Layer 12 of a small transformer language model trained on English Wikipedia (15 layers, counted from 0, width 96).
A neuron adds its activation times its output weights to the MLP's output. To switch it off is to set its activation to zero at one token and run the rest of the model.

Output weights of the MLP neurons that the questions are about. A number n stands for (n - 500) times 0.0011.
n23: 603,652,455,454,590,461,527,609,519,393,498,246,503,557,598,468,263,613,650,375,545,460,532,470,434,531,418,314,445,450,646,295,500,626,517,563,570,536,622,455,513,587,485,528,473,365,556,519,411,457,647,477,780,754,447,372,481,556,512,563,413,424,508,495,381,465,653,563,485,555,259,619,439,377,461,472,178,566,439,637,538,595,501,784,599,461,410,515,461,361,773,352,567,348,362,565
n27: 497,509,459,227,449,354,556,594,761,492,564,506,540,506,436,387,282,736,486,525,562,523,479,492,513,418,613,644,703,529,732,413,439,608,461,434,430,383,771,304,606,605,503,147,640,497,154,679,440,723,374,320,433,528,471,550,368,431,480,601,550,376,352,520,374,892,362,575,547,208,495,638,430,572,355,337,480,469,679,605,221,313,544,228,595,769,648,421,533,326,509,557,631,609,683,626
n64: 461,497,400,837,360,462,509,565,695,345,656,456,613,433,638,477,495,444,400,473,551,380,564,527,483,324,482,420,447,782,364,751,338,781,477,635,661,506,612,210,608,462,598,614,470,365,426,418,286,537,284,440,407,616,462,422,312,365,756,529,531,480,660,582,566,403,615,552,407,682,642,589,401,355,451,522,456,532,672,523,498,732,528,492,298,297,507,456,344,570,274,347,432,638,465,521
n73: 638,340,688,458,333,420,582,444,480,373,539,327,371,482,644,379,498,515,486,548,398,603,550,633,295,365,556,455,554,559,390,454,399,419,314,530,675,494,583,575,434,573,376,517,608,661,391,373,591,466,704,317,505,590,738,476,633,352,731,426,438,274,443,591,407,507,666,499,451,444,592,261,635,493,289,500,556,525,634,540,603,716,624,474,521,683,612,538,386,346,384,418,562,600,531,420
n80: 517,383,360,366,409,528,443,400,551,511,533,516,474,478,490,496,579,384,538,610,410,477,596,549,460,580,603,373,484,435,538,446,430,556,559,500,489,439,488,410,687,529,575,450,529,422,421,550,683,587,432,613,388,31,539,173,365,586,367,683,520,870,530,537,505,634,601,511,521,349,421,408,296,634,536,546,441,413,537,727,365,563,430,419,646,511,404,705,553,628,523,603,680,560,620,308
n86: 442,960,575,566,440,369,549,404,668,441,459,500,426,440,558,475,399,362,526,525,440,551,445,591,470,460,641,499,611,561,501,650,404,673,497,711,612,499,467,559,499,395,451,507,314,519,531,439,420,451,494,366,614,20,502,621,553,227,367,501,556,677,578,529,436,189,489,375,524,416,404,646,663,434,541,681,632,559,507,592,400,437,572,502,562,367,461,671,516,330,483,556,556,558,359,430
n129: 426,603,826,585,401,644,822,490,377,580,377,294,596,572,548,481,436,796,506,608,630,524,530,332,463,483,366,326,404,397,393,343,399,530,622,678,503,492,552,671,484,477,500,552,378,534,538,439,522,506,551,605,539,499,111,809,470,346,577,390,363,305,232,363,731,462,612,313,301,533,288,517,397,302,592,446,544,501,707,543,470,599,580,472,546,651,572,677,418,453,570,318,481,676,265,653
n148: 446,691,481,506,622,495,372,349,464,540,320,847,419,582,525,451,544,434,326,471,469,548,337,688,487,441,560,396,530,459,612,522,641,417,628,410,584,477,651,600,458,519,580,678,338,604,359,308,296,314,416,423,446,703,643,462,589,407,393,475,473,790,463,357,488,233,471,538,431,394,513,536,299,222,726,529,502,524,665,416,606,483,577,645,525,546,618,480,595,467,582,491,512,433,512,512
n172: 670,450,536,637,460,451,478,562,604,490,627,657,493,309,736,386,374,535,635,529,497,413,600,722,406,472,698,525,557,406,248,139,548,541,283,664,659,423,511,355,444,557,661,322,536,578,531,546,448,497,627,649,500,433,723,551,494,701,434,360,459,379,401,278,443,648,477,346,345,420,435,519,344,620,504,619,375,454,549,576,619,313,383,468,594,401,380,402,622,668,606,401,454,462,470,647
n194: 543,529,586,503,506,570,490,550,519,542,386,544,407,650,375,612,480,570,653,649,316,677,430,471,393,615,382,466,522,618,554,757,319,506,489,407,634,711,402,511,442,211,267,477,426,660,561,593,255,677,533,510,549,526,489,436,488,407,641,446,565,552,296,589,333,459,729,377,420,657,657,338,495,327,511,383,457,678,653,577,564,524,354,397,555,419,295,400,561,420,376,549,527,386,521,500
n210: 431,769,601,422,594,612,543,458,414,377,688,462,239,386,518,423,435,417,353,546,415,556,361,538,489,655,469,613,658,577,668,473,536,523,616,536,561,339,583,335,546,477,668,613,552,685,441,413,593,551,473,389,610,417,478,414,540,615,334,658,409,428,705,401,470,497,304,524,498,384,473,570,505,400,528,457,464,634,491,354,489,451,349,353,544,493,447,562,455,576,562,331,530,604,595,595
n213: 484,560,174,553,678,230,431,582,714,547,607,640,788,546,498,590,427,645,254,159,491,627,666,547,677,559,299,586,428,419,419,376,444,658,389,397,587,534,384,812,499,318,522,453,495,208,562,580,630,504,599,454,652,385,685,422,693,708,369,387,560,504,344,573,458,359,565,672,513,472,367,504,392,534,509,608,592,379,480,575,517,517,449,403,542,459,681,422,326,291,463,530,386,539,530,470
n221: 653,423,384,648,552,365,499,607,440,559,544,535,571,449,502,552,575,748,651,527,579,278,636,355,573,536,260,735,307,566,411,502,705,684,475,228,541,596,445,457,599,330,581,582,449,508,463,506,614,801,390,436,396,668,598,254,411,644,590,670,468,480,359,463,510,567,394,361,367,580,500,359,392,576,434,244,518,508,454,257,522,414,547,627,390,291,486,621,379,396,473,614,607,553,524,542
n242: 687,347,537,493,539,504,484,475,735,610,708,488,422,342,419,407,529,313,630,419,591,393,464,498,543,622,492,444,369,644,428,620,406,432,377,215,309,240,439,518,417,499,324,367,593,601,467,514,603,509,492,571,361,858,673,391,490,337,629,557,663,418,501,372,640,602,649,565,552,589,514,213,589,458,323,623,460,515,561,659,518,505,623,457,605,567,421,485,348,496,520,587,620,580,136,700
n245: 299,415,419,482,575,487,535,433,367,353,464,512,608,599,375,317,567,570,549,468,693,453,697,615,604,682,438,555,386,600,367,448,471,662,421,746,531,601,377,585,348,457,485,370,600,697,399,413,486,440,587,452,571,167,931,347,574,498,523,509,643,666,518,447,468,354,692,445,468,384,478,371,648,539,384,549,430,437,636,581,508,347,349,465,466,610,443,568,558,362,472,517,608,404,405,576
n253: 417,521,420,422,512,436,648,528,492,461,459,545,540,444,599,398,502,637,391,436,535,381,586,430,446,448,542,473,618,479,518,463,489,620,450,355,572,628,189,458,476,574,570,448,384,493,613,448,622,634,500,546,571,618,353,717,410,556,392,605,521,571,694,637,210,401,646,473,502,334,424,350,520,451,545,490,457,321,491,432,533,540,579,441,296,762,593,565,480,545,404,534,401,634,540,706

Each question names a token from some text and the token that comes next. It shows the activations a of the neurons there, in the order above. A number n stands for (n - 500) times 0.01.

Then comes g, the gradient of the next token's log-probability with respect to the MLP's output, scaled to length 1. A neuron's effect is roughly proportional to its activation times (output weights . g). A number n stands for (n - 500) times 0.00079.

" (18", then "90"
a: 562,498,499,753,509,483,489,570,488,495,493,498,500,500,608,495
g: 310,484,599,347,331,547,496,448,545,291,789,470,588,480,558,669,592,282,721,479,632,396,662,380,279,346,404,575,367,479,465,324,333,516,438,390,516,441,773,712,535,415,360,439,328,392,520,545,329,518,430,486,600,385,571,516,604,454,535,448,414,521,566,614,463,663,296,852,461,375,496,404,730,486,588,593,594,477,599,547,605,454,674,354,538,584,288,661,623,506,791,321,628,440,636,293
Switching off which neuron hurts the next token most? n73

" took", then " over"
a: 488,684,498,597,483,496,483,484,500,603,483,528,497,527,485,489
g: 361,385,500,463,355,637,405,338,489,437,519,578,708,355,513,512,454,429,554,589,480,576,161,434,403,480,520,613,780,413,590,676,448,589,463,578,506,486,579,522,406,416,453,762,467,563,405,316,242,259,426,478,387,684,643,403,563,423,548,695,563,555,569,288,584,520,390,424,636,593,541,511,304,402,784,623,684,618,183,561,654,782,668,332,485,436,471,630,614,528,627,385,344,364,336,593
Which neuron, switched off, raises the next token's probability most? n27

"\n", then "-"
a: 494,489,484,902,551,509,485,484,494,834,490,493,490,681,772,485
g: 515,618,428,643,480,596,691,301,580,272,551,475,570,326,516,471,453,458,684,508,517,247,598,395,532,636,277,246,413,591,362,569,412,354,558,520,289,506,512,516,707,695,516,592,517,566,469,539,701,633,371,409,582,663,499,677,355,426,474,451,592,804,504,663,727,394,503,291,469,605,323,180,484,523,334,465,535,273,431,536,531,528,399,666,349,759,467,570,396,601,404,591,479,298,599,697
Which two neurons, each switched off alone, lower its probability most, in order? n242, n245

" period", then " "
a: 488,500,488,485,500,490,500,656,491,484,489,486,550,535,499,491
g: 526,430,578,536,814,597,684,273,559,584,629,503,532,527,471,490,516,429,773,483,372,544,531,333,418,681,571,385,566,136,608,540,473,315,447,611,458,779,517,354,417,698,437,558,526,498,509,520,645,424,563,700,575,559,352,672,487,579,298,701,630,207,356,284,545,491,575,264,301,468,440,310,627,229,588,453,587,348,282,509,459,672,561,445,392,457,502,589,486,532,516,522,402,412,630,636
Which neuron, switched off, raises the next token's probability most? n148

"e", then " ("
a: 498,500,490,491,500,839,493,516,671,492,540,492,498,486,499,619
g: 501,643,518,510,413,607,585,535,463,470,538,354,478,481,392,663,271,427,474,617,324,628,304,704,557,490,586,554,358,528,600,211,702,687,510,373,752,523,575,594,598,416,504,644,322,693,510,304,755,550,324,393,406,446,369,287,608,444,760,586,536,507,542,588,742,486,381,415,512,587,374,442,556,366,431,495,553,654,577,515,566,582,587,410,647,305,657,297,591,428,313,267,201,314,534,624
Which neuron, switched off, raises the next token's probability most? n253

"\n", then "===="
a: 496,492,492,891,519,507,483,501,493,781,483,499,487,707,719,483
g: 647,581,519,766,567,600,622,488,260,383,484,598,463,417,197,687,604,578,563,549,465,748,553,452,431,355,474,457,207,240,450,579,315,490,677,491,665,387,581,624,406,624,457,342,596,386,479,574,573,588,571,503,515,462,318,452,475,532,589,520,441,433,378,418,405,679,261,536,843,361,544,519,528,527,353,372,620,447,217,513,617,766,322,622,418,635,538,490,188,471,459,575,508,635,608,576
Switching off which neuron hurts the next token most? n73

"ta", then "il"
a: 500,499,487,486,600,622,499,499,643,491,489,496,500,518,720,503
g: 480,495,585,639,670,424,817,632,727,562,703,361,340,424,603,325,477,552,566,449,590,499,470,669,346,637,314,425,727,364,565,550,545,512,276,525,700,319,606,291,432,620,460,482,616,394,414,449,391,581,409,392,368,625,625,392,568,547,536,348,584,394,463,471,444,696,469,289,605,244,596,498,345,540,249,651,480,505,548,565,307,424,421,585,479,451,572,245,314,722,675,567,360,586,472,769
Switching off which neuron hurts the next token most? n172

" A", then "am"
a: 498,496,495,557,566,630,537,498,492,590,620,494,500,483,691,491
g: 602,434,625,316,433,507,641,259,317,607,368,652,425,578,623,432,331,527,54,563,520,200,584,611,530,567,683,392,729,572,386,621,483,553,339,610,436,523,529,684,555,369,404,428,331,347,363,495,450,510,417,508,290,292,646,599,369,434,699,434,702,637,503,483,390,520,583,486,420,591,307,527,409,586,729,714,444,624,479,522,623,420,633,640,589,438,439,593,548,251,562,520,610,694,412,587
Which two neurons, each switched off alone, lower its probability most, in order? n86, n245

"\n", then "=="
a: 494,494,489,902,549,515,485,503,493,814,483,499,488,687,713,483
g: 301,511,784,726,667,434,572,654,535,604,725,449,499,344,494,497,435,422,689,518,531,546,423,409,627,401,608,552,621,716,541,429,193,335,563,376,436,341,416,271,445,311,414,545,572,391,382,566,575,491,424,492,483,496,474,372,561,314,540,775,615,610,674,388,614,529,548,431,418,551,420,523,661,555,579,576,788,534,462,472,356,554,415,463,495,195,576,484,675,464,578,556,510,196,121,595
Switching off which neuron hurts the next token most? n242

" The", then " enter"
a: 501,499,554,648,483,518,489,486,483,713,495,494,483,484,489,495
g: 366,597,593,472,465,591,904,298,416,571,627,425,314,558,486,646,449,392,641,712,591,382,411,480,520,505,512,408,389,401,686,479,485,454,566,596,818,381,580,444,815,296,283,567,504,448,473,611,400,579,538,523,835,476,573,569,526,497,390,524,540,434,490,274,657,327,571,370,196,379,540,700,350,580,540,235,525,487,397,447,486,552,497,392,644,313,341,561,578,572,587,424,401,491,689,388
Switching off which neuron hurts the next token most? n194

".", then " New"
a: 584,500,495,595,539,570,491,483,500,483,487,498,492,485,585,483
g: 413,525,388,434,385,533,636,53,728,523,578,480,619,502,618,447,643,484,691,623,504,634,447,237,588,503,430,396,329,447,338,297,442,655,402,483,752,616,490,583,536,344,234,380,562,555,300,701,462,543,437,495,400,457,581,646,606,639,404,536,411,267,573,525,284,585,795,658,504,379,659,469,438,497,597,593,579,661,426,338,467,514,376,587,415,634,386,351,347,451,640,604,424,638,548,682
Which two neurons, each switched off alone, lower its probability most, in order? n73, n245

"p", then "tic"
a: 499,500,487,485,517,500,500,499,485,500,661,632,497,797,487,494
g: 532,461,766,221,442,584,677,268,332,598,565,363,594,659,362,608,522,530,690,312,332,483,548,631,345,301,448,495,445,546,691,739,409,386,649,367,519,168,675,670,506,537,298,341,531,334,327,650,572,469,418,576,712,503,543,281,583,594,382,457,405,479,759,652,363,510,450,416,507,594,425,546,521,581,566,587,661,336,298,582,597,603,532,530,482,538,369,350,519,552,478,532,685,606,540,300
Switching off which neuron hurts the next token most? n242

"s", then " and"
a: 511,483,485,483,499,644,520,523,483,483,667,483,736,542,491,484
g: 300,461,359,440,804,545,587,526,482,640,635,451,456,802,255,497,577,380,370,370,658,646,395,364,528,405,402,656,529,460,351,407,632,577,340,329,404,406,318,414,454,406,743,474,480,453,244,566,503,604,587,549,566,455,661,608,437,334,489,585,592,561,574,514,492,529,402,665,537,602,280,137,678,511,550,441,499,607,543,241,573,592,592,622,457,347,386,666,773,553,649,399,390,451,499,739
Switching off which neuron hurts the next token most? n221

" were", then " located"
a: 488,639,645,649,484,550,600,484,496,724,483,610,594,548,562,483
g: 409,499,537,270,517,642,454,519,575,422,398,297,424,591,390,601,551,408,390,440,301,431,351,413,631,350,391,429,446,279,367,501,433,426,423,533,470,522,701,610,447,723,345,364,416,654,484,541,477,580,379,632,459,558,623,506,376,681,691,526,674,398,669,411,460,560,724,287,691,457,630,721,784,502,611,741,657,599,534,574,326,522,488,235,507,180,692,332,681,605,312,559,410,542,513,610
Which two neurons, each switched off alone, lower its probability most, in order? n194, n27

" and", then " sold"
a: 489,490,567,496,493,629,509,535,486,574,494,572,483,509,499,786
g: 474,411,401,193,453,457,507,602,551,652,489,383,530,634,405,243,408,436,247,299,501,410,448,371,525,652,484,603,531,486,441,516,624,403,508,579,680,587,591,571,575,547,567,511,287,912,598,393,292,464,613,355,531,603,487,501,504,590,566,621,508,632,423,324,584,474,442,478,489,298,429,519,596,474,446,545,452,511,168,619,518,711,479,326,634,528,316,521,547,448,531,533,655,950,752,333
Which neuron, switched off, raises the next token's probability most? n64

" which", then " were"
a: 608,498,524,489,499,491,674,519,488,487,588,493,493,483,500,494
g: 452,519,578,466,510,462,188,659,558,375,694,494,617,569,429,550,451,209,431,489,628,425,289,571,475,472,458,569,687,514,481,551,613,598,464,503,720,513,476,531,393,479,447,589,671,525,263,213,531,461,538,219,544,493,431,432,455,496,759,467,626,540,622,468,379,401,488,530,356,209,408,451,650,406,871,514,481,498,311,523,179,491,492,618,469,458,525,446,480,651,816,711,386,688,568,650
Switching off which neuron hurts the next token most? n210

"s", then " |"
a: 485,495,491,632,601,719,534,609,491,487,642,498,488,657,520,490
g: 354,218,605,665,533,756,341,377,633,649,493,345,412,516,488,722,281,555,543,498,396,588,291,461,632,598,388,571,541,695,618,213,415,702,434,508,308,557,522,622,605,371,630,765,335,485,776,544,656,449,834,650,571,434,713,323,418,360,488,503,501,299,439,404,550,506,433,430,478,540,555,645,513,255,346,441,418,585,587,484,381,609,474,632,455,482,412,404,511,511,375,532,360,614,532,354
Switching off which neuron hurts the next token most? n210

"K", then "la"
a: 494,498,484,494,767,502,486,484,484,514,487,493,556,531,587,560
g: 679,487,558,206,466,721,430,732,399,610,713,495,534,509,614,372,220,558,666,413,460,564,403,447,349,319,397,312,353,730,384,590,606,718,476,389,392,459,467,482,565,307,604,563,525,473,496,336,720,511,589,408,376,331,509,673,427,568,545,560,506,547,398,426,208,684,443,521,511,617,818,465,527,538,530,506,474,355,496,630,655,262,687,512,623,404,685,418,617,390,420,514,703,267,447,431
Which two neurons, each switched off alone, lower its probability most, in order? n80, n221

" in", then " the"
a: 494,495,543,496,484,496,497,486,498,512,489,493,496,485,490,821
g: 291,514,532,599,489,554,438,493,360,616,600,713,406,801,446,418,442,462,622,670,442,554,402,558,582,619,405,502,609,604,792,342,405,408,469,406,620,589,564,536,258,448,410,400,351,472,619,553,780,647,394,395,545,530,501,541,389,434,277,204,483,633,596,535,522,468,472,323,450,517,216,620,398,912,281,440,425,407,646,712,470,508,634,634,497,454,656,398,590,572,303,560,413,282,475,476
Which neuron, switched off, raises the next token's probability most? n64

"9", then " A"
a: 639,499,500,492,500,572,498,484,613,483,537,486,491,500,494,483
g: 596,519,348,512,651,467,435,384,573,301,390,479,321,534,367,560,580,596,472,520,466,188,364,552,308,511,578,560,880,524,185,760,476,541,615,430,241,315,351,583,551,573,543,677,456,220,580,337,363,469,562,445,533,388,393,771,381,495,455,396,523,351,600,427,566,362,587,679,503,571,658,558,788,457,517,674,461,539,416,559,712,345,474,621,482,595,498,592,527,442,381,568,597,530,753,472
Switching off which neuron hurts the next token most? n86

" N", then "ur"
a: 485,576,498,485,912,485,483,512,484,486,582,499,486,485,879,483
g: 420,473,664,400,524,380,570,393,460,400,625,604,505,485,648,612,223,708,726,848,521,601,564,592,525,584,366,288,466,623,616,613,834,704,510,380,483,384,516,559,530,479,621,426,574,328,208,569,417,428,377,453,526,502,400,504,607,523,431,508,767,612,450,563,462,484,492,538,547,751,628,556,468,470,498,278,266,718,404,441,526,343,510,598,397,537,340,268,534,539,158,403,353,421,465,409
Switching off which neuron hurts the next token most? n27

".", then "M"
a: 483,498,499,488,483,674,485,488,484,509,542,495,485,499,493,825
g: 660,244,436,404,442,632,315,501,548,379,554,701,624,525,473,264,461,385,317,706,623,508,629,507,712,842,501,487,518,484,578,665,327,550,485,600,442,587,525,355,409,495,338,666,407,360,330,576,481,589,529,527,733,451,713,377,635,618,296,474,390,705,461,498,182,466,660,352,616,718,333,533,268,481,491,324,375,459,462,529,611,363,780,420,511,456,659,443,531,479,478,363,535,570,414,590
Switching off which neuron hurts the next token most? n253

" type", then ":"
a: 500,500,493,542,498,491,499,498,542,500,530,484,499,498,489,484
g: 463,493,474,835,625,676,381,452,439,769,357,544,547,372,608,474,448,649,638,391,653,191,402,540,542,557,379,594,507,612,527,437,307,602,588,565,553,589,347,235,458,551,405,244,573,595,605,557,697,338,159,519,640,509,476,407,554,472,471,502,370,443,760,600,590,357,278,317,570,545,488,786,559,468,310,614,522,551,500,465,767,408,369,497,541,526,594,490,248,664,422,456,413,471,426,521
Which neuron, switched off, raises the next token's probability most? n73

" W", then "ide"
a: 492,499,489,492,703,483,490,494,490,526,483,497,538,504,634,556
g: 325,474,590,471,392,534,556,549,304,639,379,485,486,728,445,381,650,742,562,351,320,431,459,502,97,375,628,434,681,615,697,420,456,477,406,175,709,348,627,529,549,487,415,434,541,441,529,612,508,630,438,358,343,464,459,552,522,510,588,517,636,518,438,408,215,626,436,527,533,444,368,630,641,560,745,568,580,610,620,360,777,513,635,397,770,354,353,331,364,654,606,391,561,619,415,473
Which neuron, switched off, raises the next token's probability most? n245

"re", then "sh"
a: 486,483,485,486,500,500,497,484,492,498,483,499,614,529,488,500
g: 544,526,246,552,589,742,606,748,191,508,565,490,629,221,561,446,399,713,610,434,494,479,388,595,420,550,678,320,394,332,604,535,656,302,459,442,576,504,497,442,438,278,749,292,406,724,385,431,622,503,647,684,595,598,733,538,414,496,589,643,585,503,528,599,640,344,499,481,595,659,693,529,527,514,390,535,321,300,411,468,291,302,642,545,430,538,215,463,571,406,485,505,462,544,350,374
Which two neurons, each switched off alone, lower its probability most, in order? n221, n242

".", then "\n"
a: 530,500,492,754,621,570,494,485,500,618,489,491,491,569,694,483
g: 606,471,730,540,508,267,331,716,351,527,569,328,350,326,534,416,407,461,571,524,565,368,553,635,694,291,663,610,432,433,845,459,333,493,426,718,535,505,399,471,410,520,465,376,557,543,398,245,660,459,293,583,535,557,501,477,490,428,543,673,384,574,551,432,409,646,459,329,834,556,568,704,461,462,285,298,453,414,830,369,670,518,583,684,615,222,562,598,488,504,431,480,506,434,559,460
Switching off which neuron hurts the next token most? n73

" many", then " st"
a: 664,498,631,500,496,484,489,488,487,706,490,489,492,491,523,517
g: 518,521,689,393,586,556,736,439,387,567,517,349,549,651,455,207,337,495,469,756,702,479,459,535,440,578,470,403,342,684,647,381,663,221,451,443,343,308,516,101,577,338,550,394,378,644,685,562,608,586,574,597,548,564,432,627,718,507,458,401,536,524,285,478,462,545,517,457,601,380,460,581,290,378,377,501,526,535,495,521,586,527,732,365,751,584,713,543,616,310,652,270,482,377,424,527
Switching off which neuron hurts the next token most? n23

" (", then "λ"
a: 499,483,520,673,663,489,498,499,562,484,484,491,496,483,803,490
g: 323,425,574,578,328,589,680,513,634,479,596,368,590,568,475,628,481,329,667,271,453,486,540,546,499,375,729,571,504,248,422,629,518,348,708,424,261,512,519,563,732,491,464,499,538,346,396,465,734,568,358,644,403,273,579,330,400,591,333,657,730,501,665,346,578,516,550,657,265,630,525,353,370,773,539,694,613,554,522,305,601,474,489,636,423,334,527,621,422,514,307,279,616,559,322,440
Which neuron, switched off, raises the next token's probability most? n73

"C", then ");"
a: 495,484,483,484,487,609,500,786,486,586,578,498,484,487,500,483
g: 517,479,507,379,375,525,361,562,485,739,476,612,480,323,503,605,582,575,620,478,490,340,562,383,175,449,307,196,599,621,444,637,606,678,625,551,709,270,714,603,584,403,627,294,608,591,320,359,532,434,363,492,687,670,472,359,503,415,649,683,677,310,578,286,415,299,339,590,554,290,420,445,416,485,686,646,531,569,516,309,476,510,454,355,576,707,529,583,319,626,719,487,522,560,482,550
Which two neurons, each switched off alone, lower its probability most, in order? n148, n210

" be", then "l"
a: 512,505,640,565,496,500,483,494,484,502,486,505,746,578,614,530
g: 510,473,349,374,686,401,522,572,351,691,399,530,467,345,548,460,287,401,703,546,646,417,165,601,451,295,487,615,388,439,418,664,593,841,538,620,315,617,566,458,192,393,304,483,324,406,643,495,604,659,378,533,352,581,469,641,670,398,708,609,470,392,560,516,483,467,439,534,318,858,570,371,276,490,760,674,419,551,612,609,370,441,450,518,608,516,489,613,464,610,475,441,568,479,461,535
Switching off which neuron hurts the next token most? n221

"ist", then "s"
a: 483,499,485,485,498,492,500,494,500,558,483,489,500,533,498,486
g: 281,714,323,383,396,483,324,523,467,496,461,572,597,324,563,284,600,543,359,650,452,748,496,634,530,427,305,597,696,536,432,523,482,500,339,461,436,221,291,645,399,555,520,350,642,523,621,481,423,688,304,476,671,427,536,682,357,392,654,364,614,662,364,238,805,504,659,629,751,548,579,419,629,551,414,461,615,568,530,326,479,473,443,648,401,742,496,409,549,484,639,558,510,484,417,243
Which two neurons, each switched off alone, lower its probability most, in order? n23, n242

"\n", then "A"
a: 495,499,496,798,498,499,490,486,494,717,483,499,499,535,643,484
g: 548,507,462,327,310,396,447,344,538,673,422,410,472,712,517,325,642,593,337,598,463,310,493,602,557,537,357,706,535,525,461,515,648,556,434,468,389,510,187,448,538,348,369,450,407,427,703,424,633,466,572,493,834,514,473,557,582,737,325,138,250,651,585,281,751,345,457,366,441,449,554,369,577,588,602,653,640,796,648,422,408,483,541,394,373,587,483,614,496,519,441,598,689,558,571,551
Which neuron, switched off, raises the next token's probability most? n73

" has", then " an"
a: 484,529,774,562,484,595,493,490,486,483,608,546,572,509,511,486
g: 359,549,323,433,457,546,512,170,587,570,647,440,374,712,657,615,540,666,416,570,137,625,411,554,501,354,333,623,471,317,462,540,382,567,371,456,499,241,523,799,547,390,415,626,593,356,577,593,569,455,506,461,563,498,521,627,267,734,464,268,409,554,711,590,475,491,525,429,531,644,389,420,549,606,403,711,260,525,809,503,635,558,609,594,574,503,431,484,610,420,386,348,393,357,732,490
Switching off which neuron hurts the next token most? n213

"±", then "0"
a: 488,491,499,487,484,499,500,499,721,484,483,535,567,492,485,488
g: 520,340,335,513,550,495,522,322,611,473,367,402,316,788,358,382,424,458,400,395,555,406,506,431,637,452,767,399,377,326,382,608,641,321,293,426,416,646,391,662,614,653,452,531,526,499,394,558,438,477,539,432,652,494,537,703,283,585,585,549,292,441,471,644,594,527,589,627,456,428,584,374,429,644,593,690,679,439,399,829,781,472,417,358,285,607,786,340,498,391,725,481,587,447,348,629
Which neuron, switched off, raises the next token's probability most? n221

" On", then "ce"
a: 496,498,492,488,540,494,484,485,490,668,489,639,490,487,494,490
g: 565,454,612,443,483,584,264,500,480,687,505,626,586,454,266,418,413,554,531,436,489,301,711,595,541,529,391,389,323,609,613,691,598,238,388,502,514,349,536,819,429,533,486,392,398,473,700,437,730,529,562,313,507,546,736,549,612,408,802,225,341,758,579,585,424,663,605,445,525,443,492,319,588,541,414,647,410,495,404,286,594,630,483,347,607,532,352,428,202,482,495,326,613,432,519,640
Switching off which neuron hurts the next token most? n213

" (", then "H"
a: 483,488,568,525,767,486,487,488,496,517,486,500,500,550,800,484
g: 759,432,565,335,451,379,544,467,660,556,670,450,517,408,655,267,523,555,312,629,699,667,344,352,533,467,690,439,621,470,473,540,581,395,454,553,533,664,510,667,579,200,879,657,267,481,606,511,362,476,645,509,508,353,638,497,629,599,299,546,446,420,707,438,538,582,553,555,406,337,434,446,431,451,516,313,360,486,471,437,436,216,386,400,475,381,532,553,444,425,223,460,714,552,721,730
Switching off which neuron hurts the next token most? n80

".", then " It"
a: 492,499,493,798,600,543,490,483,500,705,488,493,486,559,693,483
g: 226,494,387,542,548,610,535,525,480,596,608,513,551,630,311,718,535,496,598,447,257,541,613,558,233,667,496,426,623,469,395,579,516,569,351,102,467,298,446,377,589,656,421,419,369,650,542,669,391,433,590,210,698,660,460,453,541,539,229,628,592,510,601,463,614,283,663,725,401,451,532,483,521,687,380,744,455,655,481,563,678,616,340,489,658,440,391,518,627,379,405,527,320,372,486,468
Switching off which neuron hurts the next token most? n194

"ma", then "in"
a: 497,500,488,514,483,732,490,487,492,499,691,500,495,488,486,488
g: 540,416,360,462,352,482,458,308,568,496,617,452,360,743,621,488,519,723,527,379,581,415,451,332,485,553,473,784,729,300,716,532,541,576,361,510,429,539,369,421,365,332,237,655,554,405,466,384,629,464,683,513,388,433,548,439,645,468,428,298,514,558,461,570,382,581,451,202,597,503,458,419,727,650,495,643,425,832,673,664,518,422,438,454,514,590,779,485,513,603,695,377,215,514,282,499
Switching off which neuron hurts the next token most? n86

"ker", then " was"
a: 490,500,489,536,483,761,505,520,486,487,525,494,491,551,493,484
g: 460,576,785,570,641,639,593,620,544,401,477,600,209,701,517,333,578,195,596,255,465,522,408,653,534,477,581,663,436,555,536,390,485,671,354,374,730,539,552,507,299,512,381,620,326,635,327,517,311,553,569,335,493,604,437,553,565,579,163,470,368,590,661,431,468,532,533,558,378,428,487,479,653,566,620,334,390,461,339,636,363,627,524,503,518,228,581,569,426,676,477,557,287,355,700,723
Switching off which neuron hurts the next token most? n86

" re", then "spect"
a: 490,572,494,707,654,500,497,484,490,597,484,496,500,649,830,498
g: 470,516,557,683,560,399,582,522,753,333,642,423,608,408,205,474,474,518,437,369,176,401,490,483,600,372,421,247,411,566,588,282,540,521,755,498,678,422,665,708,478,447,524,397,422,418,459,604,588,341,574,650,149,687,472,407,481,608,459,326,532,411,591,787,343,413,530,700,518,703,339,532,502,495,459,446,578,659,516,628,421,526,292,677,693,534,325,416,415,667,557,478,550,487,382,647
Which neuron, switched off, raises the next token's probability most? n245